Layer 4 of a small transformer language model trained on English Wikipedia (8 layers, counted from 0, width 96).
A neuron adds its activation times its output weights to the MLP's output. To switch it off is to set its activation to zero at one token and run the rest of the model.

Output weights of the MLP neurons that the questions are about. A number n stands for n times 0.003.
n5: 9 -21 -2 13 -41 -4 14 -13 -12 -11 -13 14 5 0 23 -10 9 23 39 -31 -20 -9 3 11 3 -18 29 55 -10 -19 27 15 -35 -33 -12 -58 71 3 5 -5 -18 14 -3 -25 -16 -19 -14 10 33 -31 17 9 4 7 0 23 18 -13 23 19 -12 -10 2 -13 -30 -8 67 8 17 2 -19 -18 16 11 30 -13 3 -6 8 17 21 2 -6 9 -32 -7 18 -3 -17 -7 -47 8 -37 25 -19 -32
n11: -9 -20 26 -23 32 2 -20 8 9 -40 15 -4 33 15 38 -8 40 12 -26 -14 -3 17 -18 18 -8 13 34 3 -22 -14 18 -20 25 17 -5 -14 1 -34 -1 40 -14 4 2 -12 5 -27 -10 18 6 31 -29 -7 9 7 3 2 -18 13 -13 36 20 26 1 13 -10 23 -11 -12 -11 -16 -22 -14 -16 -37 -25 7 22 18 -26 -11 4 9 -25 -18 -40 7 7 2 -1 11 0 7 14 34 -26 6
n24: 12 2 -28 10 -46 6 -25 -22 6 -1 5 -25 18 25 -6 37 17 -1 -22 2 13 18 -23 -6 -12 33 0 -9 -25 -6 -8 -3 -7 -25 28 5 20 -5 -46 29 -33 -7 34 11 7 -27 -23 47 -12 17 -9 5 3 21 -36 -17 18 -9 10 -25 24 -6 -16 -11 0 -8 -13 -8 21 5 11 4 6 -10 42 -13 20 -25 18 -2 -21 17 0 -33 6 -33 60 2 -8 22 10 -44 21 1 18 7
n28: 29 9 -10 -52 37 -24 10 28 18 -1 -2 8 -23 23 6 -15 13 -26 5 -19 23 7 0 30 -37 -47 -24 28 -40 74 -24 10 -30 9 -32 4 -22 -31 -9 23 -6 -33 -8 -32 2 -23 21 -16 1 11 30 15 -33 34 18 -35 18 8 -11 55 -13 17 -46 -17 7 43 12 3 10 56 0 -8 29 -9 5 1 -67 -9 46 5 -10 -24 -27 -9 -30 53 -37 24 7 13 32 -12 31 -33 -29 39
n60: 5 24 -2 -4 -4 -45 0 -4 22 -1 -14 -29 19 3 9 13 -8 -43 -8 15 -11 16 -30 -9 -21 -9 18 3 -5 -2 29 6 18 -25 38 -5 -25 -5 -13 -2 2 34 27 1 12 1 14 -1 -20 -53 -37 -7 -36 -6 13 -5 17 31 3 12 21 -5 9 12 13 -29 -6 33 1 -4 4 5 -5 14 27 4 19 7 -13 7 4 -4 -26 29 1 -14 15 -5 11 -13 -13 12 24 -22 -4 -15
n68: -25 -22 -13 5 10 -6 -10 -2 5 15 -16 11 57 7 -20 10 13 7 11 -44 9 4 7 -10 -6 30 -23 -10 -29 20 -14 30 -22 -13 7 -28 -6 29 10 -14 -23 15 -19 12 -5 1 14 -50 2 6 26 -13 -5 -34 24 -26 -1 1 22 -36 26 -6 14 9 38 10 -10 19 8 7 -15 -34 -10 -26 -16 -29 21 7 2 -32 -4 5 2 4 13 16 61 -16 36 -25 5 21 25 -9 -6 17
n118: 28 -6 42 34 -22 8 -15 29 -45 -28 -6 -13 25 9 -3 5 37 6 -38 -11 -11 -22 15 8 -42 17 40 33 2 -4 24 1 16 -39 14 13 -31 -1 -18 -13 -12 19 -20 -3 -15 -20 5 21 -20 -9 31 11 -1 -12 -7 -17 18 -22 -10 -26 17 -17 38 2 -47 -13 5 11 -1 26 30 35 -6 -31 11 1 8 2 -10 16 -1 -15 -18 -21 -4 -1 20 -41 -22 8 -3 29 0 30 -17 -15
n129: -10 4 1 5 0 -3 32 -12 -7 32 23 -2 -3 21 15 1 32 7 -1 18 4 9 -30 -14 29 24 38 37 -26 16 -19 -31 -23 -16 10 -20 -31 2 10 -15 82 -6 -10 30 36 -3 -21 36 -35 -17 -27 -1 5 -16 27 -21 -48 49 7 6 -16 -10 8 5 5 -25 13 16 5 7 -5 -15 7 -17 13 17 -9 -32 -21 -48 14 12 11 9 -10 -29 10 11 -28 -5 12 -13 -65 -24 8 2
n184: -1 -12 16 11 -27 -3 8 29 24 22 10 33 -22 -25 13 17 8 28 7 21 44 20 -12 -41 -25 -30 -50 -11 -46 -2 -20 2 -24 13 6 -48 -8 -19 40 51 -2 -13 -37 18 -9 -35 12 -18 -8 -29 5 17 63 12 8 35 -26 -6 -1 21 10 -4 -25 32 43 7 17 23 31 -14 8 -1 7 1 -24 -14 29 -1 -55 1 3 5 2 26 20 12 -13 -7 -13 -31 -22 -12 -60 16 17 40
n198: 6 -12 6 -5 -20 -10 -28 -9 -25 4 11 -14 -10 -14 -10 -28 14 9 -12 28 5 10 -22 -27 13 23 -7 0 14 -11 -15 -8 -2 12 -24 -4 31 -12 -35 -19 -31 -19 26 -10 -10 27 18 11 12 -1 -1 19 -12 2 22 -19 36 19 -7 -15 -17 23 9 38 5 -7 25 -11 1 -11 19 11 3 14 -6 -8 22 -9 16 12 9 -8 10 -2 -4 8 -3 -14 36 -25 -21 28 24 16 -7 -14
n222: -26 -30 26 -14 27 7 26 -16 12 5 -14 9 20 -11 -4 5 79 -12 -24 -47 -2 24 3 4 39 -1 -17 22 24 2 -11 -10 -23 14 55 9 -13 11 13 -7 -12 13 8 6 5 -27 11 -8 26 -53 2 20 3 1 -27 3 -41 -13 -1 -5 12 -12 19 -4 25 -1 -30 25 -9 -11 22 -56 6 -36 -39 4 40 -1 23 -3 -20 -29 -16 18 -2 14 -11 4 -18 1 8 18 -26 -5 5 -20
n240: 15 14 40 -9 29 12 -11 -25 29 -33 -27 22 -49 -37 4 6 -30 36 6 8 -10 -25 27 2 28 15 -14 -5 11 6 -34 3 -15 9 20 42 -52 36 16 18 -22 -71 6 -8 -1 7 21 26 -28 -2 -14 19 44 -8 -6 27 -2 -5 -33 -44 -32 8 37 -7 7 -19 4 14 1 27 -34 -6 -2 -13 -11 -25 -13 7 -21 50 10 10 -14 -27 27 -20 14 -5 -22 -54 44 -2 55 40 -19 -12
n244: 24 -33 -35 32 -20 3 -25 -3 12 -6 -4 11 -1 -20 6 4 -8 17 -35 1 -3 -20 32 20 -65 -1 8 4 -4 42 31 10 -8 -20 -17 7 1 -4 8 29 -19 27 17 22 -40 1 4 -11 -1 8 -6 -9 -6 24 26 -8 -32 -40 17 33 19 -25 -1 10 -18 7 -22 6 7 -11 -42 -29 -60 -5 16 -27 -14 1 -29 -23 0 -5 10 1 -2 23 13 33 17 30 38 3 25 39 -3 4
n250: 13 19 -19 -27 -14 1 10 -4 7 2 -15 5 -26 0 -3 8 -26 4 15 16 14 6 8 -14 3 -19 16 -27 9 41 7 26 2 -1 5 -1 -10 -15 26 -21 -44 -19 -9 -59 20 41 6 -20 -10 20 33 -14 8 -5 17 -2 -9 2 13 -7 12 14 -5 -23 6 27 17 13 -11 -20 9 -5 26 -13 6 5 -9 6 24 -18 -13 -2 4 21 -17 -12 20 15 -25 4 2 31 5 -34 -6 7
n281: 6 -69 43 62 -23 10 14 -50 6 73 -31 14 33 19 39 4 12 15 28 -34 13 -13 33 38 -27 -38 -26 -42 -14 32 32 15 -12 5 27 -25 30 17 66 -11 -11 -44 -20 4 -48 -26 2 4 -32 -45 -13 11 26 26 -11 11 9 -23 -12 -5 37 -9 61 -51 14 -32 5 43 2 3 5 -9 10 -22 -44 4 60 -3 8 19 -9 5 -7 2 8 0 12 27 -14 -34 -26 10 -94 4 -16 -10
n363: 17 -2 -52 0 -12 1 -29 15 16 34 7 -2 -15 36 -22 -37 -3 22 -14 6 25 -8 -7 21 -11 20 5 -36 -11 -5 -7 -12 56 2 -9 -6 19 -9 -23 -18 9 14 19 3 -4 -14 11 2 -26 16 29 34 -21 -29 8 1 -12 -2 36 15 -14 -7 -42 12 -6 5 38 -5 -17 -54 -36 20 9 5 10 15 17 -3 7 3 -12 -6 -1 -13 50 1 35 7 -13 25 11 -2 16 -43 3 -21

Each question names a token from some text and the token that comes next. It shows the activations a of the neurons there, in the order above. A number n stands for n times 0.026.

Then comes g, the gradient of the next token's log-probability with respect to the MLP's output, scaled to length 1. A neuron's effect is roughly proportional to its activation times (output weights . g). A number n stands for n times 0.0039.

"ec", then "ts "
a: 14 -4 0 32 -5 -4 -2 0 0 10 -5 -5 0 -5 0 0
g: 4 -12 38 -11 -4 32 63 27 -14 -24 37 20 -26 18 -23 5 33 8 41 -19 16 -11 -3 -12 53 10 -36 0 14 19 -32 23 -13 18 29 23 -46 -36 7 15 8 -22 -38 -26 -64 -3 16 48 8 -3 21 42 -55 41 25 29 1 25 21 -35 -57 27 1 -38 -11 -3 39 -34 -5 -4 4 -11 -16 -9 15 -21 -9 20 -10 -21 -4 -25 -30 -15 23 -40 -29 -21 11 -23 4 -25 4 16 -8 37
Switching off which neuron hurts the next token most? n28

"am", then "on"
a: -3 -1 1 0 -6 -4 -3 -2 -2 -7 -4 0 71 37 0 6
g: 42 -1 -31 -16 30 -28 10 14 7 -39 14 27 -33 30 -33 -54 -7 1 -29 1 26 -2 -12 -53 15 -7 5 -32 16 -34 -6 68 16 -3 33 -51 54 -26 17 17 -30 -18 -3 43 -33 -22 43 36 12 -31 -17 14 -21 16 -21 13 -21 2 -31 -18 -3 58 0 -28 37 -11 -20 15 1 -15 -15 18 19 12 18 17 -21 -6 -32 -17 -28 -6 -5 36 4 17 21 -9 20 34 -33 30 33 -35 29 6
Switching off which neuron hurts the next token most? n250

"re", then "v"
a: 0 -6 -6 -5 -6 -5 19 -2 -6 -1 -6 0 -6 -6 -1 25
g: -23 -9 -23 14 31 -15 29 -9 43 30 14 -1 11 18 -51 13 28 14 60 -5 -15 -3 2 -71 -38 25 -28 -13 -31 -15 4 -17 -18 0 10 69 24 -5 -41 -12 -16 -36 11 0 10 -1 27 -40 -13 11 0 13 3 -3 6 33 -28 2 40 29 38 -9 -30 -5 -20 32 -22 -9 13 -22 21 30 -38 17 15 -12 7 -1 8 -23 0 -25 73 -4 -25 -26 33 23 22 29 -48 -38 9 -33 5 -27
Switching off which neuron hurts the next token most? n363

" ", then "was "
a: -6 -6 -6 -5 -6 40 -6 -4 -2 9 -2 0 8 -6 -1 -3
g: -1 48 40 -40 -37 0 -32 -13 15 15 6 17 17 -13 -9 19 16 -23 -38 15 -52 -16 -14 -36 -1 -39 25 6 -5 64 5 -11 6 5 29 48 -39 31 -3 -12 -15 -21 -4 -16 6 14 25 3 10 -5 -1 40 -42 12 2 -4 54 8 -51 -11 -28 -13 9 26 28 11 -39 -9 -74 16 -16 14 -31 68 20 17 18 25 7 43 3 -1 6 -26 -1 22 -18 -42 -8 7 -12 16 -1 19 -12 -41
Which neuron, switched off, raises the next token's probability most? n68

"\n\n", then "D"
a: -6 -1 -6 -6 -7 3 -3 45 -6 -5 2 41 -6 -6 -6 -3
g: 34 40 -7 56 -23 -9 -26 -3 6 32 -2 -15 44 -14 -12 -12 -15 37 -9 -6 -40 -44 -34 -3 12 -14 -10 -10 -2 -33 27 30 -16 -15 22 21 -10 10 0 31 -8 33 9 23 -40 9 33 -16 -22 -32 -56 -10 -12 26 9 50 4 -19 15 66 5 2 2 10 33 -36 -30 -12 32 -4 -21 -8 14 -34 -40 39 27 -46 -33 -36 4 -20 27 22 -6 7 -18 34 -64 16 32 -6 -17 18 -3 29
Switching off which neuron hurts the next token most? n129

"D", then "re"
a: 30 0 -1 0 -5 -4 0 0 -1 30 -4 0 -2 -4 0 -6
g: -37 -2 27 -43 -47 -3 10 -41 -5 40 38 19 -10 -3 28 -22 -10 -11 27 7 16 12 4 50 55 -19 -8 1 10 4 32 1 -15 -66 -23 12 32 8 -48 24 15 23 25 -80 -13 17 -36 -13 -8 -30 -19 3 23 30 30 17 22 1 16 -47 -7 11 32 0 12 26 -1 -9 -22 -47 19 -8 15 -12 -12 -2 33 -2 -16 16 -18 -45 -47 -35 11 -14 5 -13 -15 30 42 7 -16 30 28 9
Which two neurons, each switched off alone, lower its probability most, in order? n5, n198

"per", then "i"
a: -4 2 -6 0 -2 -6 -6 -6 -6 11 -4 0 21 2 -1 1
g: 10 32 22 35 -1 -21 6 -21 -44 -17 0 38 -34 1 16 1 -4 -35 21 25 -37 -1 -5 20 -10 58 -41 17 39 12 9 -10 17 15 -24 6 12 9 -14 5 -20 -1 55 -65 -34 -2 -5 22 -20 -4 -11 6 5 26 -17 -21 26 -22 -36 48 5 23 -36 43 -33 17 31 -24 -41 18 -13 -6 -16 4 5 -10 19 -34 -1 35 14 -7 32 4 40 -9 -20 69 0 7 12 -55 -22 -63 -7 -16
Switching off which neuron hurts the next token most? n68

"h ", then "F"
a: -4 -2 -4 -3 0 -4 -3 -6 24 -5 6 -6 1 -6 -5 -6
g: 63 59 -18 -6 -25 17 -14 -22 -1 33 -24 15 -10 4 33 -74 6 28 -17 22 48 42 -2 24 -12 4 -26 0 -7 -30 -6 22 -14 -3 -5 -1 -35 -24 26 33 -1 -27 22 63 39 -13 -24 6 -17 -23 -19 -2 17 -49 3 -40 6 19 -20 -11 -18 -28 1 -40 -25 -46 0 -6 21 -12 -13 25 39 17 22 7 7 8 -20 3 -5 13 2 70 -30 -21 -8 -16 -8 17 10 -36 -3 31 -29 38
Switching off which neuron hurts the next token most? n184

"z", then "y "
a: -6 -3 21 -5 26 12 -1 -1 -1 -6 -4 -3 -1 -1 0 -2
g: 19 44 39 38 63 -5 32 7 11 1 -10 -25 11 3 9 60 8 8 -9 -16 -29 15 3 -27 -22 -8 3 -11 -1 -13 31 -43 -7 3 -18 -4 -6 1 1 -71 39 -30 -22 15 11 1 49 -17 -16 46 8 -17 -35 -5 -8 35 9 26 -73 -20 25 23 7 15 40 -5 -41 -13 -16 -20 -26 12 -34 16 -3 34 -10 -3 21 33 -47 8 14 9 -43 7 -17 11 1 -28 -27 -2 15 -61 -1 23
Switching off which neuron hurts the next token most? n60

"re", then "l"
a: 0 -4 -7 -6 -6 -5 28 -2 -6 -1 -5 0 -5 -4 0 22
g: 19 0 42 -12 -5 20 -35 3 11 33 1 0 20 -61 -11 43 0 49 24 22 25 -22 53 -55 -19 17 9 -3 -31 6 -11 -4 -47 -11 -26 68 -18 -49 -33 -16 -15 8 49 -7 -7 35 -5 18 -19 -8 -11 4 4 -12 4 65 -13 -9 -7 3 -16 6 61 -5 -19 -22 16 -23 36 -44 4 -3 31 27 -20 9 -1 25 -8 9 19 7 -30 -15 -31 20 -2 4 -27 -25 -16 -35 -10 39 -40 11
Switching off which neuron hurts the next token most? n118

"h", then "av"
a: -1 -6 -4 0 -3 -5 -6 17 -3 -5 -6 0 -3 -4 0 20
g: -10 -43 6 34 41 6 10 -28 30 22 -49 18 -2 -48 -4 34 -32 16 -7 7 -19 4 -4 -41 -17 4 14 -21 -4 -19 -14 -48 45 -5 -33 -47 -34 19 48 23 31 49 35 -30 -16 -18 32 -7 -21 -45 -38 -16 9 -21 31 0 10 33 -2 9 10 32 45 -31 -1 26 16 26 26 33 39 -2 -5 -20 40 -14 35 -16 30 -40 -40 11 9 -22 10 0 -21 19 -16 -35 -32 -11 -8 13 0 14
Switching off which neuron hurts the next token most? n129

"ed ", then "an "
a: -1 -3 -4 0 -4 9 -4 4 25 1 -3 -1 -5 -5 68 -6
g: -21 -27 -31 27 -21 -16 -15 -23 -7 1 -13 25 32 43 1 -1 38 11 4 2 41 -32 24 -45 -36 3 -34 -18 -7 15 15 -22 21 -10 -53 -13 13 27 -23 11 3 16 -7 0 -5 34 -2 24 22 13 16 -22 1 5 -33 -31 47 -51 33 25 2 30 31 -34 17 10 1 21 -17 -14 -27 -18 34 38 -28 -11 -3 27 23 7 -54 -13 -83 44 -12 36 -3 -7 -22 -33 59 9 3 13 24 -24
Switching off which neuron hurts the next token most? n281

"s", then "ub"
a: 0 -2 -5 -5 -6 -5 -5 -5 -5 -3 -5 -1 -5 14 -1 -4
g: 20 14 -5 -32 13 32 35 10 -2 -25 -37 7 -29 -64 25 9 13 -12 -21 0 -9 -29 51 32 -42 32 -6 -20 18 21 -11 44 3 -3 23 -8 -4 17 47 -35 -20 34 16 18 -21 -54 -10 24 -39 38 -3 -14 10 -41 -81 5 25 3 -19 -4 18 -26 35 -21 39 0 38 8 -21 -46 7 -9 10 1 -18 -1 -4 29 16 -3 -10 44 30 46 -15 -33 -9 -9 -9 -22 -14 30 14 -15 -27 8
Switching off which neuron hurts the next token most? n250

"ch ", then "201"
a: -6 -5 -5 -6 -6 -7 0 -3 7 -6 -6 -7 -6 -2 -7 4
g: -31 -17 25 18 -44 49 -57 -16 18 20 14 24 27 25 18 34 -37 -1 6 0 0 -2 -39 2 -32 -20 17 2 -44 -1 29 -22 45 -27 15 10 47 -60 -7 37 12 -6 40 -10 17 49 29 -59 6 17 -6 -29 2 25 24 -21 -11 35 30 10 -8 11 21 -39 -8 1 9 15 -6 -7 0 -36 -28 -3 -12 -26 -5 -62 15 23 -19 5 33 14 -6 15 -29 24 42 -9 -48 -8 2 -28 4 -26
Switching off which neuron hurts the next token most? n240

"20", then "0 "
a: -2 -6 -1 0 17 1 -6 -3 -2 -1 53 -2 -7 8 -2 -5
g: 9 28 8 -18 -33 7 27 27 -18 -10 12 -8 52 -59 50 -32 -18 -23 -23 -36 3 4 39 -11 -25 -10 -10 -16 48 28 44 24 -2 -1 29 13 4 60 1 -38 4 10 14 25 -6 -72 -17 16 -21 1 11 20 2 -6 -28 17 -9 -24 15 -2 16 -1 20 0 22 41 -5 -36 -18 -9 -28 12 9 -50 -16 -27 23 8 -7 -45 20 28 -10 -2 -24 12 29 -1 4 6 4 45 2 11 -86 -22
Switching off which neuron hurts the next token most? n222

"n", then "ot"
a: -1 -4 -6 0 -4 -6 -5 -4 -5 -6 -7 0 -7 -6 -4 -5
g: -34 3 35 9 -3 2 -24 9 34 -10 -15 -2 0 -21 -26 -43 21 -50 67 7 13 38 18 17 24 -53 -19 40 24 17 12 -4 -23 7 20 40 -3 25 36 2 14 -23 -31 9 -17 28 -34 -37 33 53 23 -25 -4 38 10 7 -3 -33 5 7 -29 -24 -44 -21 -19 -11 -23 -15 -39 -15 8 12 -26 -11 10 30 7 5 21 36 5 -22 -44 23 -53 42 -40 -4 45 -33 27 -13 4 -11 -1 16
Switching off which neuron hurts the next token most? n24

"de", then "ep"
a: -1 28 -6 0 -6 -5 -6 -4 -7 -3 -4 0 -4 -5 -3 11
g: 49 32 35 43 0 -11 24 36 40 15 43 12 2 16 -22 -11 15 11 -17 4 -18 8 -28 0 14 -1 31 12 33 -10 9 -15 -50 -27 25 2 10 -18 53 -26 -10 -23 -1 -43 -16 -8 -3 -4 29 8 6 -8 44 -7 9 -27 27 17 33 -27 -4 36 -6 14 -56 13 -8 -12 -41 -11 33 -37 -18 35 -2 -32 21 8 -27 34 -40 -45 33 18 -1 -32 1 25 -62 -37 -19 -26 -11 -36 20 -42
Which neuron, switched off, raises the next token's probability most? n11

"er", then "n"
a: -2 41 15 0 -3 0 9 -6 -6 -6 -6 0 12 -7 -1 51
g: -29 -30 14 -4 -22 -24 -21 -37 16 23 13 0 -32 27 -2 -17 23 -33 -13 -22 -10 7 -1 52 26 13 0 -8 -26 -43 -4 18 -30 28 5 -28 2 -33 -25 16 25 -26 6 -11 15 16 29 -49 20 -1 -23 -31 0 39 16 9 -12 -7 20 21 72 20 -12 -39 42 -12 -24 21 -10 -18 -4 18 14 37 30 36 50 -22 -16 2 75 -8 -37 -26 -54 13 13 -12 -11 23 -16 24 15 37 -31 -39
Switching off which neuron hurts the next token most? n11

"ov", then "er"
a: -3 9 48 -1 22 -3 -6 -4 1 -7 -6 -4 -3 -5 -6 20
g: 14 27 -4 -11 -24 -12 39 2 -22 -12 -40 1 6 -9 12 -3 -9 0 -12 43 4 5 18 41 -21 -26 -1 -14 27 -6 21 -39 2 -51 -19 -9 32 27 -23 -2 -50 -33 33 25 -52 4 24 -4 -1 -28 -11 -41 4 -15 -3 29 1 -21 -33 24 -6 -72 18 20 -26 11 14 3 10 -5 35 -25 -28 69 21 7 -32 10 4 13 51 -5 -9 11 2 23 53 20 79 -29 30 -24 0 -4 -18 -20
Switching off which neuron hurts the next token most? n60

"a", then "j"
a: -1 -6 8 0 -6 -5 -2 -5 -1 -4 -4 0 32 -4 -1 49
g: 7 -25 -18 26 -28 78 4 -8 18 17 -36 -4 -19 21 1 2 28 1 -13 -21 -14 1 -37 -2 -15 -41 -4 24 40 -43 -7 -26 -29 -16 20 -38 4 64 53 1 5 -20 -23 12 3 14 44 -21 -24 -12 9 -11 -2 7 15 7 31 -3 38 -19 33 -39 34 -3 38 3 -37 -22 6 -49 -17 -17 7 -25 -6 -9 -22 -6 3 -29 -12 16 21 35 -63 6 -12 44 30 0 -10 42 15 -30 5 52
Switching off which neuron hurts the next token most? n244

"7 ", then "he "
a: -7 -7 -3 -3 -7 -6 -6 -6 0 6 24 0 0 -6 89 -2
g: 18 -33 -1 -12 1 24 6 -15 62 -9 12 25 7 20 -29 -27 17 -14 -52 67 -28 -3 44 -14 -14 7 -1 -23 -34 12 40 19 -5 -47 -4 5 38 -15 43 -33 0 -3 8 13 38 -4 40 -28 0 -15 -30 -22 -17 24 32 9 45 40 -33 11 1 -18 -15 0 -13 -28 21 12 -54 -5 -28 33 -13 -38 0 8 -62 3 16 18 19 -4 37 -6 -20 13 7 -9 28 22 -29 13 19 -26 -1 -62
Which neuron, switched off, raises the next token's probability most? n222

"B", then "od"
a: -2 -6 0 -1 -3 -1 0 -5 -6 -2 -2 -1 -3 -6 0 -3
g: 14 -13 0 -24 22 -34 -6 -16 53 -27 37 -17 -10 -63 19 27 -22 27 -34 -37 7 26 -13 -62 10 -42 -13 46 -65 0 41 17 30 16 9 -22 28 18 12 5 -36 -16 -12 4 -19 -27 -2 -8 -5 16 -9 -58 -5 1 1 30 22 -14 -9 40 38 -1 -1 -12 -2 -35 -31 -28 35 -11 47 52 -11 37 15 6 -31 9 -1 -13 -31 10 11 13 27 18 47 -7 5 -21 9 -21 2 -11 30 17
Which neuron, switched off, raises the next token's probability most? n184

"was ", then "th"
a: -4 1 -6 -1 -1 -4 -7 32 -3 34 -5 -7 -6 -1 -2 -5
g: 45 19 -32 -51 -7 -38 -8 -6 -10 12 -40 -2 9 -1 -3 3 13 -14 -38 42 -42 16 23 19 11 -58 30 -29 -18 23 -18 15 -30 23 46 28 6 -18 -21 1 -21 10 0 43 -16 10 -17 -35 11 0 43 45 -24 26 8 -21 -16 -46 -17 14 10 35 -15 -41 -11 2 -19 16 11 24 5 -46 -23 19 -37 65 -23 -7 35 -14 -29 31 0 2 -17 55 21 34 31 19 2 -8 -8 -6 -31 21
Which neuron, switched off, raises the next token's probability most? n129

"J", then "ul"
a: 51 -1 -1 -1 -2 9 0 -5 -3 19 -1 -3 -6 -5 0 -7
g: -7 0 26 -26 17 -3 28 40 14 21 -34 5 -10 -6 -19 -45 5 34 -5 -62 2 16 27 -25 -49 46 -2 -15 -29 2 -10 -33 -6 -10 31 10 -10 22 -36 5 0 38 7 16 -4 3 -11 -23 -20 20 -29 -21 -6 -10 3 13 14 42 -22 -18 12 -45 46 12 18 -20 -27 -23 28 -13 55 14 -26 -27 -19 18 -29 51 5 -4 42 86 6 -47 -35 -1 -13 -36 20 9 15 -13 21 31 -18 5
Which neuron, switched off, raises the next token's probability most? n5

"\"", then ", "
a: -7 -6 -2 -6 -3 -5 -4 41 55 46 -6 -7 -6 -6 -7 -1
g: 18 26 7 17 -38 11 -11 10 4 17 32 42 -18 -11 27 11 14 -18 18 0 -32 61 -3 -35 0 -11 22 -63 16 -15 -19 16 19 -75 17 18 -26 -8 30 36 -21 5 32 -28 -11 -18 -28 -16 32 11 19 28 -23 42 -9 -21 60 -8 -5 17 -15 40 -7 -16 -25 17 36 -4 -18 -13 -38 6 -9 -12 -28 -4 -22 2 -1 16 23 -30 25 -4 -35 26 27 -63 -2 -24 -44 21 47 -4 7 -38
Which neuron, switched off, raises the next token's probability most? n129

"or", then "e "
a: -2 -5 -5 0 -2 -3 4 -5 -1 -6 -6 -2 30 -4 0 -6
g: 21 19 0 5 19 24 11 2 -49 -67 7 -50 -10 47 20 -16 4 13 3 -50 -33 -32 1 -2 -45 -49 -28 20 70 3 -7 30 6 -20 3 0 -30 -24 38 -11 -14 -8 29 25 -19 -29 6 3 0 14 37 19 -12 -61 -7 -16 -5 13 22 -54 20 22 -3 15 -1 -19 15 -25 2 33 -7 45 8 -10 14 21 -23 28 5 3 -20 49 17 -3 33 25 25 -31 34 1 0 -19 35 -20 -23 -35
Which neuron, switched off, raises the next token's probability most? n244

"b", then "or"
a: -3 -3 -5 -1 -6 1 -1 -7 -5 -3 -6 -7 -4 -6 0 -6
g: -34 39 21 -16 -20 -8 50 31 -14 -27 -39 -23 7 -15 -3 47 -13 14 -21 19 43 35 6 16 25 30 -11 -4 33 -8 2 -3 -37 -17 49 27 -4 11 18 26 -14 -13 -22 -16 -6 -36 24 75 -20 -13 13 -6 -15 -4 -21 37 30 -35 -38 -16 -24 -38 -43 -11 -5 -10 -6 21 38 -19 -36 -17 -19 12 13 -41 20 -29 9 11 70 -21 11 -2 37 -43 8 -39 34 -14 0 -2 12 -17 16 -15
Which neuron, switched off, raises the next token's probability most? n240

"ou", then "s "
a: -3 -3 -1 -5 -6 -7 -6 -2 0 0 10 -2 -1 -3 -3 -5
g: 38 -20 -25 7 -32 35 7 -25 -8 -22 -26 -45 -12 45 -6 15 9 -2 20 70 9 -22 -18 -59 -21 -52 -6 9 -31 -4 4 32 11 -15 -51 -24 -61 28 11 18 4 8 -38 16 25 -12 -4 -16 21 50 16 57 -22 16 -38 -24 10 10 -17 16 0 -2 -23 33 -13 -15 37 4 19 37 8 -47 -27 49 -14 -8 -3 -13 -31 50 0 38 -4 -18 -7 -2 6 18 -3 -6 15 18 17 22 -11 18
Which neuron, switched off, raises the next token's probability most? n222

" ", then "S"
a: -3 -6 18 -1 -6 51 7 -6 -5 35 -3 -6 10 4 -1 -6
g: 28 -43 -47 5 -3 -8 26 26 32 18 -29 14 -18 -45 18 -12 33 35 30 -28 32 5 -28 25 12 -41 -11 -3 -17 -10 6 12 18 -13 4 6 -5 -17 -9 -38 88 -8 47 20 26 20 -22 -3 5 -26 -23 22 1 -38 1 27 -34 -20 30 -41 19 52 -6 21 1 -4 -8 -6 -16 -5 8 3 -6 -48 -37 18 -31 1 -40 18 -9 32 -2 0 -4 -63 16 28 -19 -20 9 -8 -6 -6 64 24
Which neuron, switched off, raises the next token's probability most? n198

"ab", then "el"
a: 0 -6 -4 0 -5 -2 -7 9 33 -2 -5 0 -7 27 -7 36
g: 1 -18 26 0 -28 -14 -21 50 -35 19 -25 -10 14 -16 -19 -24 -2 -34 -6 -48 -22 25 -31 -44 18 34 -1 16 8 5 10 -29 -40 25 -17 -39 14 20 -18 -46 45 39 -6 13 -6 32 31 -4 24 4 -23 -61 9 39 -15 3 -13 -44 7 -17 23 2 -22 -10 -21 61 59 -19 30 26 27 8 12 16 1 -18 25 29 -1 6 27 -27 -5 -1 4 -66 22 0 30 1 20 36 6 -7 -44 17
Which neuron, switched off, raises the next token's probability most? n363

"G", then "ri"
a: 34 -7 -1 -5 -4 -4 0 -1 -2 3 0 -2 -1 -6 0 -6
g: -12 8 9 -36 9 -17 9 -11 6 -15 30 -35 -18 11 8 65 23 -42 -25 -38 -10 26 -39 -23 1 38 -26 -9 35 6 -4 -53 24 -45 -29 1 -13 21 -5 3 9 -3 12 -9 -35 29 -17 -15 0 25 -32 37 19 -13 51 28 40 27 39 -49 -1 -7 42 50 -3 24 -21 -2 27 -39 15 -22 -48 18 16 -9 17 -9 -40 -31 6 -44 15 -16 -1 -27 34 19 -15 9 -12 -2 13 33 -10 49
Which neuron, switched off, raises the next token's probability most? n5